Layer 4 of a small transformer language model trained on English Wikipedia (9 layers, counted from 0, width 128).
A neuron's activation on a vector x is GELU(gate . x) times (in . x), where the dot is the dot product.
The model reads these tokens: " was" " made" " in" " the" " c" "ase" " of" " St" "r" "as" "b" "our" "g" ","

The vector x that enters this layer's MLP at each token. A number n stands for n times 0.0053.
0 " was": 220 -195 0 175 20 240 185 44 25 75 113 -179 -33 118 123 -17 108 175 -169 12 -171 21 8 -64 -58 -46 -90 -33 140 13 -14 -78 -25 -295 42 225 75 75 -11 60 143 -130 -119 -45 -24 -342 67 -62 56 32 151 -247 7 -102 80 196 114 -128 -68 -63 5 171 58 -120 129 -68 66 -265 52 126 142 -187 220 -78 -42 184 -38 150 -58 -2 -57 0 122 -81 -162 91 63 77 147 -81 -155 -56 176 -174 18 54 -123 119 42 27 -71 -89 -17 -149 8 -121 36 -40 69 212 16 80 -88 50 -18 -58 -131 164 30 -2 -92 75 39 -79 -33 89 -55 45
1 " made": -61 -239 22 136 8 110 98 -75 -39 32 176 -216 111 66 35 146 135 126 -152 31 -68 -53 -14 -30 -201 -48 -63 -124 -2 -52 -58 -100 -97 -7 -81 -36 25 33 -15 5 -94 -69 89 -149 -123 -328 -21 -126 88 30 58 -193 -186 -70 -77 253 48 -68 -27 -99 19 80 -122 -20 45 -99 -46 -82 -50 155 -43 18 98 -109 220 44 -41 125 -119 55 -68 -48 -98 113 -103 96 -95 -92 -130 -21 -43 3 -126 -138 -116 -18 143 124 132 -34 -148 -15 -106 -160 -137 -85 -78 67 -63 155 106 -155 -14 145 43 -161 8 209 -3 -38 -103 -21 -168 8 65 140 -101 -96
2 " in": -119 -49 -75 45 -40 -57 -138 -34 51 87 74 -9 -111 -44 64 -48 215 -31 -251 110 -162 1 69 -39 36 -49 129 41 -18 69 -79 -43 87 68 124 206 160 246 132 -123 -81 2 18 64 80 -411 10 -82 63 51 106 -79 -100 -77 12 214 86 -46 50 -176 -212 215 23 -138 -51 -59 60 26 128 90 103 -53 203 108 116 52 -39 16 -50 33 19 -189 157 29 -176 -15 21 31 -18 -86 -79 -49 -35 -59 37 63 -10 57 46 2 -115 143 135 -31 -258 -157 20 -78 -25 2 -29 -15 50 -149 -17 24 -63 -32 -34 4 -67 -61 1 42 335 -71 12 -97
3 " the": -183 76 -76 195 -123 40 51 8 72 6 19 -24 -33 -38 17 71 -9 -33 -397 53 -109 -63 -49 -95 -67 -51 -33 -94 -47 -117 -234 23 -58 -97 84 -67 64 243 -33 -94 2 -43 107 -13 -32 -278 58 -167 15 -37 228 -215 -86 -40 -41 61 -64 2 -45 -189 -160 -10 108 -270 6 -74 20 106 107 39 213 -35 -75 -27 -75 35 -38 1 142 64 -125 -127 63 24 12 121 -55 20 -104 74 -68 -301 -28 -104 64 -110 151 171 -189 -64 -54 63 40 81 -14 -71 55 5 -22 116 -17 -74 -134 -61 79 125 -37 -20 -54 -4 -51 -10 28 -27 -15 44 58 -98
4 " c": 165 136 -203 118 115 -239 100 3 47 48 265 -23 -27 177 -185 28 86 157 -84 -58 -188 121 -21 -142 -111 -52 -126 45 98 -7 -159 79 5 24 86 166 47 74 18 -277 -14 -163 117 -95 94 -253 -15 34 -11 84 201 -147 106 -129 79 -155 132 7 98 56 45 72 -18 -83 -51 -135 -44 83 -33 -37 228 33 -95 55 187 -150 -37 -100 177 -48 120 62 123 -97 -8 96 -29 -10 -40 -31 -81 -131 -101 -201 -129 -89 -46 -19 -214 -27 50 -6 69 -115 39 -38 28 101 33 -56 125 91 -13 22 62 13 -27 -26 159 14 34 -20 104 -44 87 -13 73 101
5 "ase": 127 52 -44 78 26 3 175 -3 78 -53 59 -211 149 -143 -11 196 5 5 399 -169 -192 23 -110 172 178 -53 -100 -173 -104 -21 111 -32 103 58 -105 96 141 -80 -34 28 -111 -127 -68 -35 -157 -206 -13 72 112 115 69 -92 -202 -52 -33 19 -8 57 -55 73 -48 37 -22 54 65 -24 -75 -68 50 145 47 173 -61 -182 202 -21 -38 12 -44 78 -41 -137 129 -172 -105 -28 151 -3 -90 -83 -66 30 -137 -78 -152 -87 -25 27 -258 -56 -95 -129 -46 96 17 50 168 20 -144 -10 84 116 50 90 36 -122 66 93 -34 98 -78 -24 -37 -97 -151 110 -143 -33
6 " of": 27 -27 -112 -62 -24 30 -11 -51 44 -48 -6 22 51 -28 -44 -75 69 50 -172 34 -194 -70 77 44 -16 -54 99 -110 -129 -35 132 32 -4 -51 -61 29 71 -14 100 -118 -17 -9 -158 -66 -100 -361 -115 -100 7 61 72 -129 -54 34 161 65 -48 103 3 -57 -253 91 -43 -60 -27 111 6 147 241 72 -42 -11 72 -1 42 162 -36 17 35 31 -73 -285 -37 -11 28 49 51 -47 55 -28 -61 -330 -72 -149 -106 -112 -134 17 41 -138 -83 100 62 203 -3 -33 -33 -17 -151 -16 -13 57 -180 222 49 -177 86 116 2 -78 -25 -73 45 -6 120 -78 -44 2
7 " St": -46 -63 -260 71 -14 -208 -126 -39 49 5 -39 70 131 149 -2 66 26 117 -73 -41 -49 -39 -59 169 -183 -53 -171 0 69 -132 -13 169 -193 -90 -61 -107 39 -16 -25 -159 -133 84 84 -38 -45 -474 33 10 220 9 102 -174 29 -43 206 116 158 -102 33 -40 -59 -65 75 -93 90 -115 -64 -131 38 165 -18 -87 -88 130 68 51 -34 -107 58 -63 -12 76 -42 -172 73 179 -88 75 -227 -59 -143 -148 15 137 -14 -25 37 -5 -45 -105 133 149 -64 126 -50 -107 196 148 -19 -202 -1 53 -58 180 -58 3 57 19 87 163 96 44 -94 -16 -89 16 64 27
8 "r": 131 45 -22 -94 83 -128 -168 12 299 -32 -88 -121 96 -129 256 41 -30 251 -50 135 -86 -50 51 -98 129 -54 -92 -61 128 -26 110 100 -107 -43 203 -27 -181 84 -4 5 -12 67 -66 -2 -159 -51 41 267 239 149 -101 -52 11 -52 94 -131 202 123 -21 157 -41 8 -94 -15 -190 5 -1 -17 144 90 210 -150 -97 115 53 -54 -34 39 59 -9 87 -33 93 -12 -47 94 -18 -65 -151 181 -196 38 -234 -6 70 94 -111 45 -239 136 17 -4 71 191 -46 -64 24 41 -141 48 126 -90 -61 34 -24 -96 39 169 -26 323 -204 43 -56 -160 23 129 -68 -52
9 "as": 10 103 36 -145 -110 -82 8 29 296 -124 -70 -276 -28 -73 -38 183 28 234 -69 6 10 -4 -24 66 219 -56 -116 -56 -18 0 148 -2 100 -72 -103 39 35 29 71 94 30 -176 30 -128 -4 -65 9 122 44 61 -152 -24 -13 -71 53 -98 108 11 -116 79 108 1 -118 109 -88 -28 -63 93 21 252 13 -88 -51 -179 -104 241 -34 -30 -14 137 -44 -48 89 -30 -192 -1 86 -62 -33 94 -35 -42 -194 -201 125 80 174 46 -8 11 -102 21 81 154 60 80 -14 90 -67 -163 53 251 77 -32 -83 -29 -1 104 -166 106 -321 130 -125 -136 -166 -19 -88 -16
10 "b": -141 -35 -99 -137 -80 -47 -15 34 -82 -147 -86 -54 77 171 -48 109 -74 -13 -203 -92 -41 -3 -71 -66 88 -57 55 143 144 -92 -82 32 24 27 -32 -32 26 270 201 -60 -134 67 152 -183 57 -331 33 66 -92 47 -92 -54 16 -126 239 -239 -102 42 16 -112 -24 203 17 -34 75 189 44 48 -119 93 -61 9 18 15 -222 -84 -33 93 129 27 -11 -201 110 -4 53 12 -34 26 127 113 -39 88 -48 134 34 157 -96 3 222 -25 -4 146 -43 56 137 -124 61 -151 -16 -107 -15 -84 126 125 105 -58 -26 161 -16 131 47 -118 -112 137 75 6 -70 -88
11 "our": -45 -42 -23 -16 -37 -61 9 40 138 -30 92 -119 230 -82 204 -82 -85 264 -105 -135 -28 -118 159 14 214 -56 -108 53 92 -137 -24 -60 144 84 -105 -155 -67 244 141 -38 93 -53 87 -93 -19 -219 -129 -232 4 147 -46 77 127 -93 -130 -90 -129 230 61 -96 140 -49 -21 112 43 -29 -302 349 68 146 45 102 -119 -121 -45 -101 -31 55 47 2 -227 -40 -22 38 -27 42 -41 72 -64 75 -58 11 -141 -83 179 89 -175 -73 -2 90 16 70 -11 25 49 199 -101 38 -123 -29 2 91 12 -43 77 65 86 72 224 -20 -166 139 -52 -16 -242 -133 -57 76
12 "g": -260 82 -55 -115 -225 -184 28 -15 228 6 -27 -280 -37 85 -128 -140 -67 308 13 5 55 -29 -81 -15 84 -58 -19 17 117 -128 -38 -115 74 16 -47 -3 -61 33 64 -71 94 20 -134 32 104 -265 -1 -52 14 52 -30 -179 15 -139 9 -132 -175 10 6 139 -79 121 -17 59 159 -81 62 -59 -51 1 81 90 35 -31 159 -219 -31 8 16 97 -123 -5 222 27 62 60 -88 -111 104 -89 -155 -102 -101 -55 -14 103 -136 -1 143 65 54 6 -84 159 -16 40 -91 -194 -165 216 -4 -153 -25 -138 -8 3 148 -53 80 -14 26 37 140 -74 114 -8 -122 30
13 ",": 117 -40 94 89 -145 -8 136 139 91 -10 5 -115 154 2 60 -63 -50 126 -122 3 -158 101 86 -34 153 -58 -52 44 -30 -21 29 -20 100 139 -60 79 86 113 70 62 -24 -66 168 -51 -60 -341 44 -82 9 -20 47 -62 10 -43 39 -180 -10 68 72 -42 -301 92 27 72 -10 170 19 -98 -52 35 11 0 153 -79 -141 -77 -30 -138 20 -42 -67 63 -116 0 -39 37 -40 -113 34 -52 -67 -426 41 -115 -109 84 -111 -64 95 -24 61 -21 42 -146 17 33 47 91 -12 21 -90 29 -8 24 8 -34 -43 -49 -2 97 -84 77 -102 -8 180 38 -148 12

Each question shows the input weights of one neuron of the MLP. A number n stands for n times 0.0019.

n73 gate: -106 -139 -43 140 -16 83 -19 116 -28 113 -44 84 -6 -161 -49 -31 103 -121 -70 308 -115 0 71 -78 -142 168 91 34 40 -72 43 65 73 -128 -6 213 -98 -114 16 -103 -56 106 -46 212 -108 51 9 -62 -97 -183 -3 -41 -50 34 -49 -3 9 -25 0 126 -3 -56 76 -84 -25 176 117 -118 -3 34 -148 -12 -86 -38 -53 25 -214 -161 131 -146 -3 297 -15 81 -43 0 19 -25 -188 124 116 -27 40 123 162 41 -77 43 38 -63 65 133 -9 -145 207 -73 68 -95 -50 97 -96 -161 -78 22 -69 -107 58 -146 41 104 108 -158 16 200 -53 0 31 52
n73 in: -164 94 -250 -13 93 69 -95 -64 104 44 -19 116 6 -56 63 -203 148 -177 6 73 19 67 -169 -63 -126 0 210 -59 -79 35 25 -176 -32 -54 -71 -25 -34 28 -19 -110 -57 3 -84 54 125 -26 -370 193 26 -63 44 38 171 -147 0 60 0 -89 -99 32 24 -19 59 -199 -10 -92 -47 158 50 76 19 -38 177 67 125 104 -102 41 281 -98 -63 82 113 13 -19 114 62 -84 130 72 -89 124 6 -72 -22 -10 -16 -150 -152 -95 -56 -119 -143 62 60 -112 85 -147 -22 -76 55 -167 224 -121 -19 -13 12 38 117 -60 -100 -134 16 -101 -22 -79 -16 -193
It fires most on token 3 " the"

n9 gate: 73 -53 100 -39 -180 35 99 -96 119 34 -66 -16 69 -70 145 -48 -37 -48 -6 42 8 -3 59 25 14 -49 -14 3 -67 6 -80 31 -52 -79 -80 -70 25 -106 -57 87 137 -115 -70 -42 -6 15 9 -130 -58 34 150 -6 82 -73 -103 116 -25 -68 34 -37 30 -89 -160 -107 -207 -40 -233 14 -69 -158 58 -64 198 17 98 62 15 -151 0 6 0 -31 182 209 -109 52 6 63 -116 81 -185 -59 -8 61 50 -159 -176 47 76 99 -8 -36 39 -117 -119 77 118 6 184 6 -92 -126 -48 6 -17 54 220 37 91 -170 128 100 -50 79 -64 220 122 92
n9 in: 105 96 289 -27 -49 -10 -35 82 49 68 71 -76 102 -59 46 27 62 62 159 5 -19 -170 -38 -235 -31 -64 -264 24 -40 -14 146 19 -52 14 -71 88 -51 -32 5 -49 -11 -3 -45 -11 19 17 -8 89 207 -13 152 -16 163 -252 -40 -11 -5 -73 5 -209 162 -11 -85 -16 -47 87 -80 -3 -104 16 -221 -131 -94 -161 32 -16 73 70 -32 -78 3 -14 -38 -43 -91 -21 -8 124 -100 -24 3 -49 -58 -88 -35 5 -105 -13 -52 8 64 3 -77 -11 -95 -74 99 -131 -19 100 -70 36 -30 -14 24 -57 67 -132 35 -103 144 68 39 125 75 -27 120 51
Its two highest activations, in order, are on tokens 0 " was", 11 "our"

n193 gate: -80 196 0 -67 113 48 -106 -10 45 109 49 163 33 -63 -44 38 83 -201 84 105 -99 -97 -3 -19 -84 205 -19 176 64 132 100 232 -189 29 -59 -66 -107 -44 116 121 118 29 -237 -16 44 87 16 -19 30 86 -48 -62 131 25 -180 189 6 -141 -16 67 56 -183 -72 51 -179 -113 -9 -229 173 -64 -31 -70 -52 138 -190 144 -14 -10 80 -99 -35 38 63 58 123 -106 -6 98 -64 25 110 28 -63 -25 245 45 -121 -202 38 -6 38 22 135 63 -19 49 -143 -181 35 80 -167 110 57 -216 -246 -42 -57 108 -26 13 92 -94 -10 -48 -67 -29 44 41
n193 in: 42 -122 -132 32 -10 -34 -144 -75 -309 -88 -40 63 -20 -87 -196 -7 -52 68 59 -166 -107 20 -116 39 91 -69 200 109 52 131 -115 -90 -113 192 -92 -48 -6 -77 183 136 142 -120 138 -287 -55 -41 -30 81 -60 71 -88 83 -290 13 93 -124 -19 10 -36 255 -9 -106 57 -3 43 56 67 -40 6 42 115 -32 -103 82 242 -166 49 -35 -81 139 -107 -137 -68 -264 -64 -16 -199 -103 75 113 148 12 67 19 58 -82 -53 -74 -29 -75 164 -64 -48 -24 10 -56 116 30 -72 118 82 -20 -78 23 33 -46 -93 94 157 114 135 -36 121 39 -152 65 -96 132
On which three tokens does it fire most, strongest first? 2 " in", 9 "as", 0 " was"

n58 gate: -102 -184 -134 -85 -11 37 28 -6 -91 -31 -219 40 -48 -93 101 -47 -91 155 53 61 86 -67 19 8 -110 9 36 27 -157 103 -8 58 -31 55 -151 -126 202 90 -42 17 -3 77 68 39 -5 -40 -67 42 63 11 -57 -112 31 -16 79 -78 -11 -8 234 153 13 -8 116 130 48 114 -125 45 33 61 -207 -47 28 -42 -85 -30 40 121 -53 17 36 -75 -52 -75 104 8 5 54 72 25 -176 202 -79 159 -22 36 -48 118 -125 -64 14 -52 38 -46 -36 -25 -36 -59 36 -22 313 79 -61 -36 50 -14 63 -36 -61 -11 169 87 -26 -39 -33 -141 128 232
n58 in: 93 77 -61 46 65 -7 138 -148 109 75 -18 7 98 80 -136 -16 -95 -72 152 -160 77 -13 82 -75 -150 31 -52 -51 -21 -47 -20 -67 53 -31 -18 41 92 -149 -26 72 0 103 87 192 62 -127 -89 233 3 34 -61 -121 8 44 23 26 -8 153 34 -140 -77 -72 5 -26 98 -13 -20 37 15 65 -127 -174 0 88 56 0 54 -87 65 44 -26 -3 72 101 161 -111 -3 -3 3 -146 -133 72 -46 77 -149 -105 -24 -56 75 -13 -199 -140 38 -5 99 18 -46 26 -65 5 95 150 -26 -122 101 -99 61 3 -120 86 33 99 19 -70 46 -36 92 84
It fires most on token 7 " St"

n48 gate: 230 92 217 -130 6 99 140 -47 134 -108 -83 101 -33 0 0 6 -12 -15 -74 -29 111 27 -52 -44 -25 101 -56 -9 157 147 49 3 -98 -85 -40 -6 -43 -52 50 119 -9 -6 17 -47 -61 244 -26 73 -108 93 98 -192 88 202 -141 90 -43 -53 32 111 -25 35 -3 175 -256 -68 0 6 83 99 55 -118 -157 191 23 128 -129 -179 -47 55 -41 -160 -9 -9 35 -40 26 24 3 -23 -132 -42 3 -202 -73 -132 -92 6 76 -103 -32 -9 -154 -103 -158 133 64 -100 -23 -12 -62 -62 -41 150 -96 -35 -112 9 88 103 35 -88 121 9 -98 38 29 -26
n48 in: 37 105 -43 -22 79 33 -53 47 -103 -260 9 63 -29 53 142 16 -168 6 -35 3 3 -28 142 -22 -97 -57 -19 -126 124 44 175 -19 48 -78 -201 -237 6 83 -122 -19 31 -87 -360 -34 -127 6 -157 -16 -13 -106 20 -25 -12 194 -102 56 -225 -72 -154 -63 -96 25 -15 -109 -165 88 -113 175 -80 -41 -71 46 10 31 9 -6 -2 -90 106 47 87 -147 142 -137 -197 -91 83 13 84 53 -160 131 -9 40 105 -104 3 -43 -109 -91 148 15 -24 -81 188 76 229 13 -72 138 -63 41 -31 107 40 -60 -6 34 103 -125 -15 -69 -68 -103 -152 72 206 -3
It fires most on token 6 " of"

n94 gate: -35 114 85 105 -97 130 0 -22 -16 83 -113 108 -166 38 -38 45 92 -54 -100 61 111 268 -142 10 25 187 -16 -85 -48 116 94 0 55 32 -59 237 -201 57 45 255 63 63 139 -19 -247 224 0 13 -73 48 -21 -130 10 269 -104 223 129 73 32 -55 22 126 156 -3 52 -61 79 16 -169 -32 -16 174 130 26 -13 227 19 -51 -51 89 22 -45 -104 -38 60 -193 -155 13 10 63 61 138 132 117 -29 171 -23 -174 35 109 16 -123 25 116 -138 0 -22 -81 26 35 102 -19 -41 -32 -16 61 -145 -45 -16 90 6 -58 76 77 -187 -73 25 -110
n94 in: -175 -109 145 32 121 -157 -81 -49 -3 -81 -142 -87 33 -19 -42 -75 0 23 46 39 52 33 -71 62 6 -103 -65 77 103 173 -57 -3 -172 49 60 96 -3 -218 -157 3 -113 0 -48 -146 341 -139 29 -32 114 162 33 181 195 116 -42 221 -99 -107 7 65 44 -125 92 3 -139 -56 -54 56 159 -244 -61 -64 162 -72 -67 65 41 0 -165 42 61 -16 -135 169 0 -117 -74 -43 -19 23 -134 -31 -198 -93 -77 390 -209 -167 23 170 16 -115 3 0 -62 59 -87 -49 -19 143 6 89 -81 -82 -81 -36 -67 -97 -52 23 -103 -26 -104 10 106 58 -42 -67
It fires most on token 3 " the"

n302 gate: 52 -26 122 -3 -104 14 89 164 11 -135 -84 -3 9 -57 -122 20 206 120 -17 -83 -114 119 -26 54 72 27 104 -113 9 -12 121 -34 23 -9 -67 -40 76 31 -107 26 -140 37 14 -161 -108 29 -20 54 -98 117 -3 -116 37 165 17 275 51 -126 3 -92 3 -210 -65 -138 44 3 45 103 73 -52 28 119 58 37 40 26 -114 -17 29 -74 -60 20 -28 57 -71 -78 3 29 37 -119 127 107 -59 -88 43 -298 9 -51 106 -26 108 -144 31 -65 20 -41 -83 -205 17 -14 6 64 -129 121 -89 -136 -40 -54 -196 219 23 -26 -104 43 77 -126 220 102
n302 in: -176 -13 40 5 49 -99 -51 217 53 62 54 -36 -109 -45 48 -118 125 19 -149 125 -11 11 -8 59 -23 -44 70 29 -96 105 52 -3 79 -19 44 -8 79 19 -56 56 -239 226 16 -80 37 -10 -240 96 -61 27 75 16 61 -130 18 3 -26 126 -30 -164 -70 137 -55 83 0 -11 -11 8 -37 21 5 -82 -8 -266 71 69 26 -26 -96 -53 -122 238 37 -187 -77 76 -69 -57 -131 87 24 -69 31 -48 -45 -102 -66 -32 166 62 32 -34 26 -66 129 70 170 -92 3 24 -62 -16 104 19 48 5 8 -13 67 -35 -24 151 -39 27 -138 -107 97 -55
On which three tokens does it fire most, strongest first? 1 " made", 6 " of", 9 "as"

n125 gate: -67 -171 -60 229 133 9 -6 132 -64 84 -39 71 -29 -22 136 61 -19 80 -62 -3 -102 136 -60 -3 -71 197 10 135 -25 -3 -19 -10 36 -144 0 -127 -76 16 -187 13 19 35 63 -96 -117 239 -200 131 139 -16 54 42 -80 51 -330 138 142 163 -84 -29 22 60 85 48 -42 -6 13 0 57 80 22 158 -39 -61 -38 -67 -22 -152 -35 -86 -13 -10 98 -6 13 -63 -25 108 -10 51 152 193 126 19 29 -81 108 -193 -19 -200 -13 -180 -232 10 151 23 -41 -239 202 67 -80 10 64 52 -109 -209 -76 -150 13 80 -41 -175 13 93 -51 192 57 38
n125 in: 177 61 99 3 20 -64 100 84 71 -3 -42 -53 69 134 134 152 87 13 -78 71 -3 234 -10 113 65 104 100 32 22 -58 35 -115 -69 -77 44 -41 -101 105 16 103 96 -160 95 148 73 47 -23 -48 -23 -144 -81 -258 -58 41 99 -296 -48 84 -19 213 109 -48 -101 84 125 26 -44 -26 98 45 -44 -19 -20 74 -25 -84 -24 70 -96 106 61 71 32 -245 86 6 210 102 164 -150 -3 -6 25 -111 -112 -49 -194 54 -45 -26 32 86 287 60 -65 -196 -57 0 74 -116 177 -140 58 36 199 -194 -73 48 287 90 181 13 -77 -103 -64 -68 -60 -38
Its two highest activations, in order, are on tokens 3 " the", 5 "ase"

n257 gate: -103 -21 -81 26 -32 87 -48 45 50 -16 117 -63 -97 24 18 -119 -10 45 91 66 58 48 -115 118 69 31 5 13 5 82 -103 -34 -64 13 159 88 101 -36 -8 76 -73 -44 44 -121 97 -31 -50 -105 166 52 76 43 134 10 -109 -26 36 -21 -8 -26 30 -55 21 -45 -80 -132 -67 143 -26 -269 26 -36 13 45 -151 105 -67 -29 24 265 16 45 44 -37 107 57 -62 -86 50 -97 151 20 -96 107 -39 19 -129 -96 -40 -53 -55 -49 101 -147 -71 -99 214 -27 26 -185 -81 -29 29 135 -108 132 114 79 -77 19 -29 -192 -63 18 97 -92 -91 117
n257 in: -96 24 48 -66 -54 129 131 -123 99 88 -41 -100 5 -185 -108 -45 -301 130 -78 -19 21 -30 3 -19 5 -15 78 47 -19 27 -68 13 -87 -64 18 16 -68 -50 3 40 191 53 50 -32 -11 -15 -35 -93 -47 80 127 -51 128 -82 148 -11 37 51 75 56 -180 124 10 45 -27 -8 -10 -35 265 128 121 34 128 59 -122 -40 -8 -114 48 -11 40 -45 -79 -32 18 -31 13 -35 72 -87 145 -286 3 -40 -3 16 49 -92 -21 97 42 132 -92 -108 38 0 74 24 -69 21 -126 -22 -27 -67 27 5 -95 141 -158 5 -63 -46 -177 96 26 -45 126 74
Its two highest activations, in order, are on tokens 2 " in", 5 "ase"

n276 gate: 99 34 -28 99 -32 199 117 54 54 -100 60 33 69 -17 0 -102 3 20 141 99 57 -95 -90 -133 -58 67 -6 53 34 34 120 -3 89 0 94 -174 17 62 128 74 59 -87 -53 71 53 116 60 -94 -26 110 -69 124 -68 59 -163 147 53 -340 -9 31 68 -56 105 57 98 186 -139 136 -103 221 -8 42 43 -14 87 -116 -83 -93 -48 76 -28 170 6 54 -14 3 56 -58 79 -82 -29 54 148 -8 -34 89 -46 -59 23 31 81 277 81 164 94 -12 104 14 -28 102 11 -34 65 106 91 -108 -92 -99 34 -40 0 -109 41 -105 -194 65 -3 75
n276 in: -15 124 177 12 -53 127 -56 194 114 -47 15 113 -15 197 101 -3 114 -230 39 55 17 -257 93 -3 108 -7 100 29 -38 94 -40 38 -51 -29 -91 -90 95 -32 77 178 -41 -17 98 -105 107 3 -27 67 -39 -58 3 -71 32 133 -188 58 32 -26 56 -88 -34 116 -9 35 15 77 -46 -138 -75 20 -115 17 -9 -182 -23 3 -11 -38 -15 -55 -49 184 -99 -18 179 86 26 -86 0 70 29 67 6 81 122 -41 -78 87 82 309 182 107 0 57 159 12 151 -38 29 132 17 44 -190 165 44 -35 -135 102 6 -26 -58 18 79 167 -194 -64 -127 -23
It fires most on token 11 "our"

n238 gate: -27 -120 87 114 40 192 -118 113 -39 -122 -37 -93 -9 24 -309 -33 30 -30 52 -91 18 -153 -48 70 -12 26 61 -42 12 67 83 210 182 0 56 -93 -107 -183 3 169 -63 -151 -212 30 168 96 -27 -91 0 42 85 -89 103 27 -204 64 6 -254 40 -3 76 -126 -68 188 -43 88 3 -25 -9 -194 -39 174 43 119 -30 -145 -107 87 -51 -18 6 24 108 -15 -72 -65 -185 -12 30 75 43 58 -101 180 54 28 -155 12 -188 24 63 36 53 -81 15 28 -72 104 76 43 -123 178 169 12 -30 -43 -107 136 -61 85 -45 28 -22 -133 57 6 45 -90
n238 in: 58 -137 -79 -6 -6 41 -3 -90 55 -93 -31 -56 88 -119 116 -52 126 46 6 46 -120 65 125 -28 -24 -19 118 -215 -177 -12 0 226 -100 -37 -87 33 -142 -64 22 0 -131 -208 -15 -240 -140 -17 -99 -22 -35 -61 46 178 0 -18 -225 261 -39 -194 80 121 -113 61 144 169 22 3 -70 -47 -202 9 -109 100 44 65 12 34 -46 116 43 -61 -27 -80 15 3 30 -69 -27 60 77 -159 -124 44 15 58 -15 -6 126 189 -15 -6 76 -161 -3 223 71 -91 -64 -43 -163 15 -151 122 37 204 40 -244 -118 52 -59 151 -64 81 -76 37 -122 -15 -3 -21
It fires most on token 5 "ase"

n176 gate: -101 109 -60 -6 9 -3 84 49 -17 -122 38 56 56 -98 -60 -52 -147 46 164 -66 17 -76 -60 -32 -17 75 93 -3 -155 58 -9 264 41 -43 124 237 6 34 79 -3 -75 -17 -149 -159 -72 -45 29 -136 45 -63 38 -62 -119 163 72 -46 97 -151 102 15 -33 -14 82 -177 130 -6 85 148 -11 -41 46 -57 -3 17 43 211 -63 3 26 -239 -124 133 57 35 143 56 -137 156 -78 -29 85 0 114 129 -86 143 -101 -123 52 -116 3 -23 102 -230 -90 0 17 82 84 -70 120 -199 -78 -41 -20 -58 -34 3 -12 -79 29 88 -153 153 -69 136 -46 54
n176 in: 86 -102 82 -74 -20 -27 -140 9 17 -34 20 36 -47 74 167 -46 -100 -48 -87 148 -11 49 187 89 11 59 -199 51 -74 32 -107 -82 102 -74 -84 -8 -90 -68 135 -43 37 -105 -56 29 -17 -99 107 20 41 -57 32 70 -63 105 -17 89 -62 177 152 -92 33 71 -190 -9 70 -109 84 -82 107 -31 107 -198 90 244 -119 -20 -24 54 -34 -40 26 -37 -133 166 217 -109 17 137 -203 34 89 36 31 -138 117 113 -76 -51 155 86 102 155 -59 83 -29 -9 82 -40 14 3 -47 -9 -117 6 51 144 175 -117 -100 -83 42 -202 -95 -9 20 -60 -20 -93
It fires most on token 7 " St"

n60 gate: 65 87 -3 -23 -132 100 279 0 20 211 86 139 26 113 -188 -168 76 93 239 34 42 -57 -104 -37 -19 70 57 115 158 17 -84 -23 29 -190 11 6 78 -110 29 -9 -62 133 -17 0 -68 145 -32 -239 -38 51 167 6 139 -6 -129 -105 42 -97 20 14 -126 20 56 -116 61 83 137 -128 -50 -37 20 -11 -87 20 -76 99 -79 -23 -125 -68 -28 34 -76 11 -109 -83 -70 -145 105 -146 172 -49 184 -39 -107 26 -102 -22 -9 -54 6 45 22 29 26 133 20 60 -37 -148 -14 6 17 63 3 94 129 65 57 134 11 80 -71 31 59 85 -132 -76
n60 in: -59 133 42 -39 -47 6 -16 102 -115 -112 -17 0 278 -179 -198 -168 216 52 150 26 85 100 20 -26 13 21 -179 -103 -59 129 145 -150 -23 256 352 -42 -78 101 139 49 -160 -16 156 -36 -46 42 123 -13 64 29 -43 7 -95 -127 143 -144 107 79 -59 83 6 -26 48 184 -37 23 129 97 -97 49 -13 -75 100 102 -20 10 -138 49 -26 -29 -101 125 -65 66 55 212 104 80 66 195 20 -3 52 -68 39 60 67 -19 56 -102 -71 169 58 -102 181 -127 -215 66 95 33 -13 17 52 -66 -157 -69 65 -49 109 -66 81 56 -248 -227 153 -79 23 10
On which token does it fire most, and how strongly? 13 ",", at about 2.7

n84 gate: -174 82 -6 -56 69 45 12 -48 118 -83 -15 -17 -163 -53 23 89 -206 139 258 -97 35 -9 -202 18 -189 -16 -9 -3 -12 116 163 44 -72 -38 -43 64 47 79 39 41 -59 18 120 -15 -155 102 -15 65 6 -115 147 -123 163 123 -161 30 120 -151 6 24 111 -76 179 121 39 86 -3 82 128 18 67 -67 -33 -77 -123 110 -91 21 -236 -44 -21 -77 23 154 140 43 -155 148 107 23 119 85 90 58 -94 -176 36 53 -39 98 -114 -117 -44 61 -56 162 88 -176 36 -113 0 177 -130 -24 -38 101 -85 47 77 0 64 84 -18 -30 38 -15 -93 -58
n84 in: -73 174 105 -97 65 -43 -46 -37 -18 -107 25 -231 183 -202 129 61 -15 88 74 -73 -24 12 -202 18 79 10 9 6 -69 -37 140 -63 -65 -12 -178 72 30 93 -18 61 -21 -42 138 -6 -18 -17 46 -49 38 -115 -185 -34 -97 -48 -60 97 54 -12 15 171 220 -117 -33 9 59 67 -51 -87 54 -116 84 -183 -37 -101 0 182 132 51 -91 -27 -75 -64 -48 103 78 -27 -126 158 52 -136 89 49 -21 42 -184 -31 75 -3 -104 -214 -69 21 98 -66 -31 -74 217 -261 -49 46 23 15 -127 83 -152 116 138 -106 -113 79 198 -101 -101 128 -15 -33 150 0
Its two highest activations, in order, are on tokens 5 "ase", 9 "as"

n64 gate: -127 132 -20 -85 -33 22 15 33 41 -36 -24 159 -81 15 -190 89 97 59 12 -159 121 -84 38 -86 103 -86 -30 49 115 175 171 -53 6 -62 12 -120 -64 -38 68 68 -6 3 6 225 -135 -48 21 24 37 -97 219 -6 50 228 79 -21 38 -6 45 -21 -163 61 46 -38 48 51 -79 -124 113 12 -17 -176 -220 110 73 98 -24 32 -77 -29 -185 44 82 -175 -178 -113 18 90 -12 -97 0 -37 134 -123 56 -36 124 102 157 -12 -47 38 90 -92 -74 -156 -26 3 -18 0 151 -6 180 21 80 -137 102 53 98 9 15 153 -24 -27 -241 204 29 -90
n64 in: -20 14 -134 -76 11 -230 34 94 54 -128 143 -49 -138 -62 -142 192 14 37 100 -113 -208 54 50 -147 63 -38 -23 -72 17 -3 17 132 -121 -8 -80 0 161 50 -48 186 -6 34 53 73 -3 -62 -94 96 38 -39 -42 49 28 -8 31 31 -153 178 114 -68 -14 -28 28 -42 109 23 -53 -89 -8 34 22 -78 9 -37 8 -68 119 -117 -130 -124 -176 104 -199 -11 -103 3 123 -32 -254 22 17 116 11 -8 -87 -51 6 126 71 43 36 -36 42 -123 -62 112 -67 -54 164 48 -16 26 -115 -82 -107 -128 200 107 14 28 145 108 -56 104 70 102 -39 136
On which three tokens does it fire most, strongest first? 7 " St", 5 "ase", 9 "as"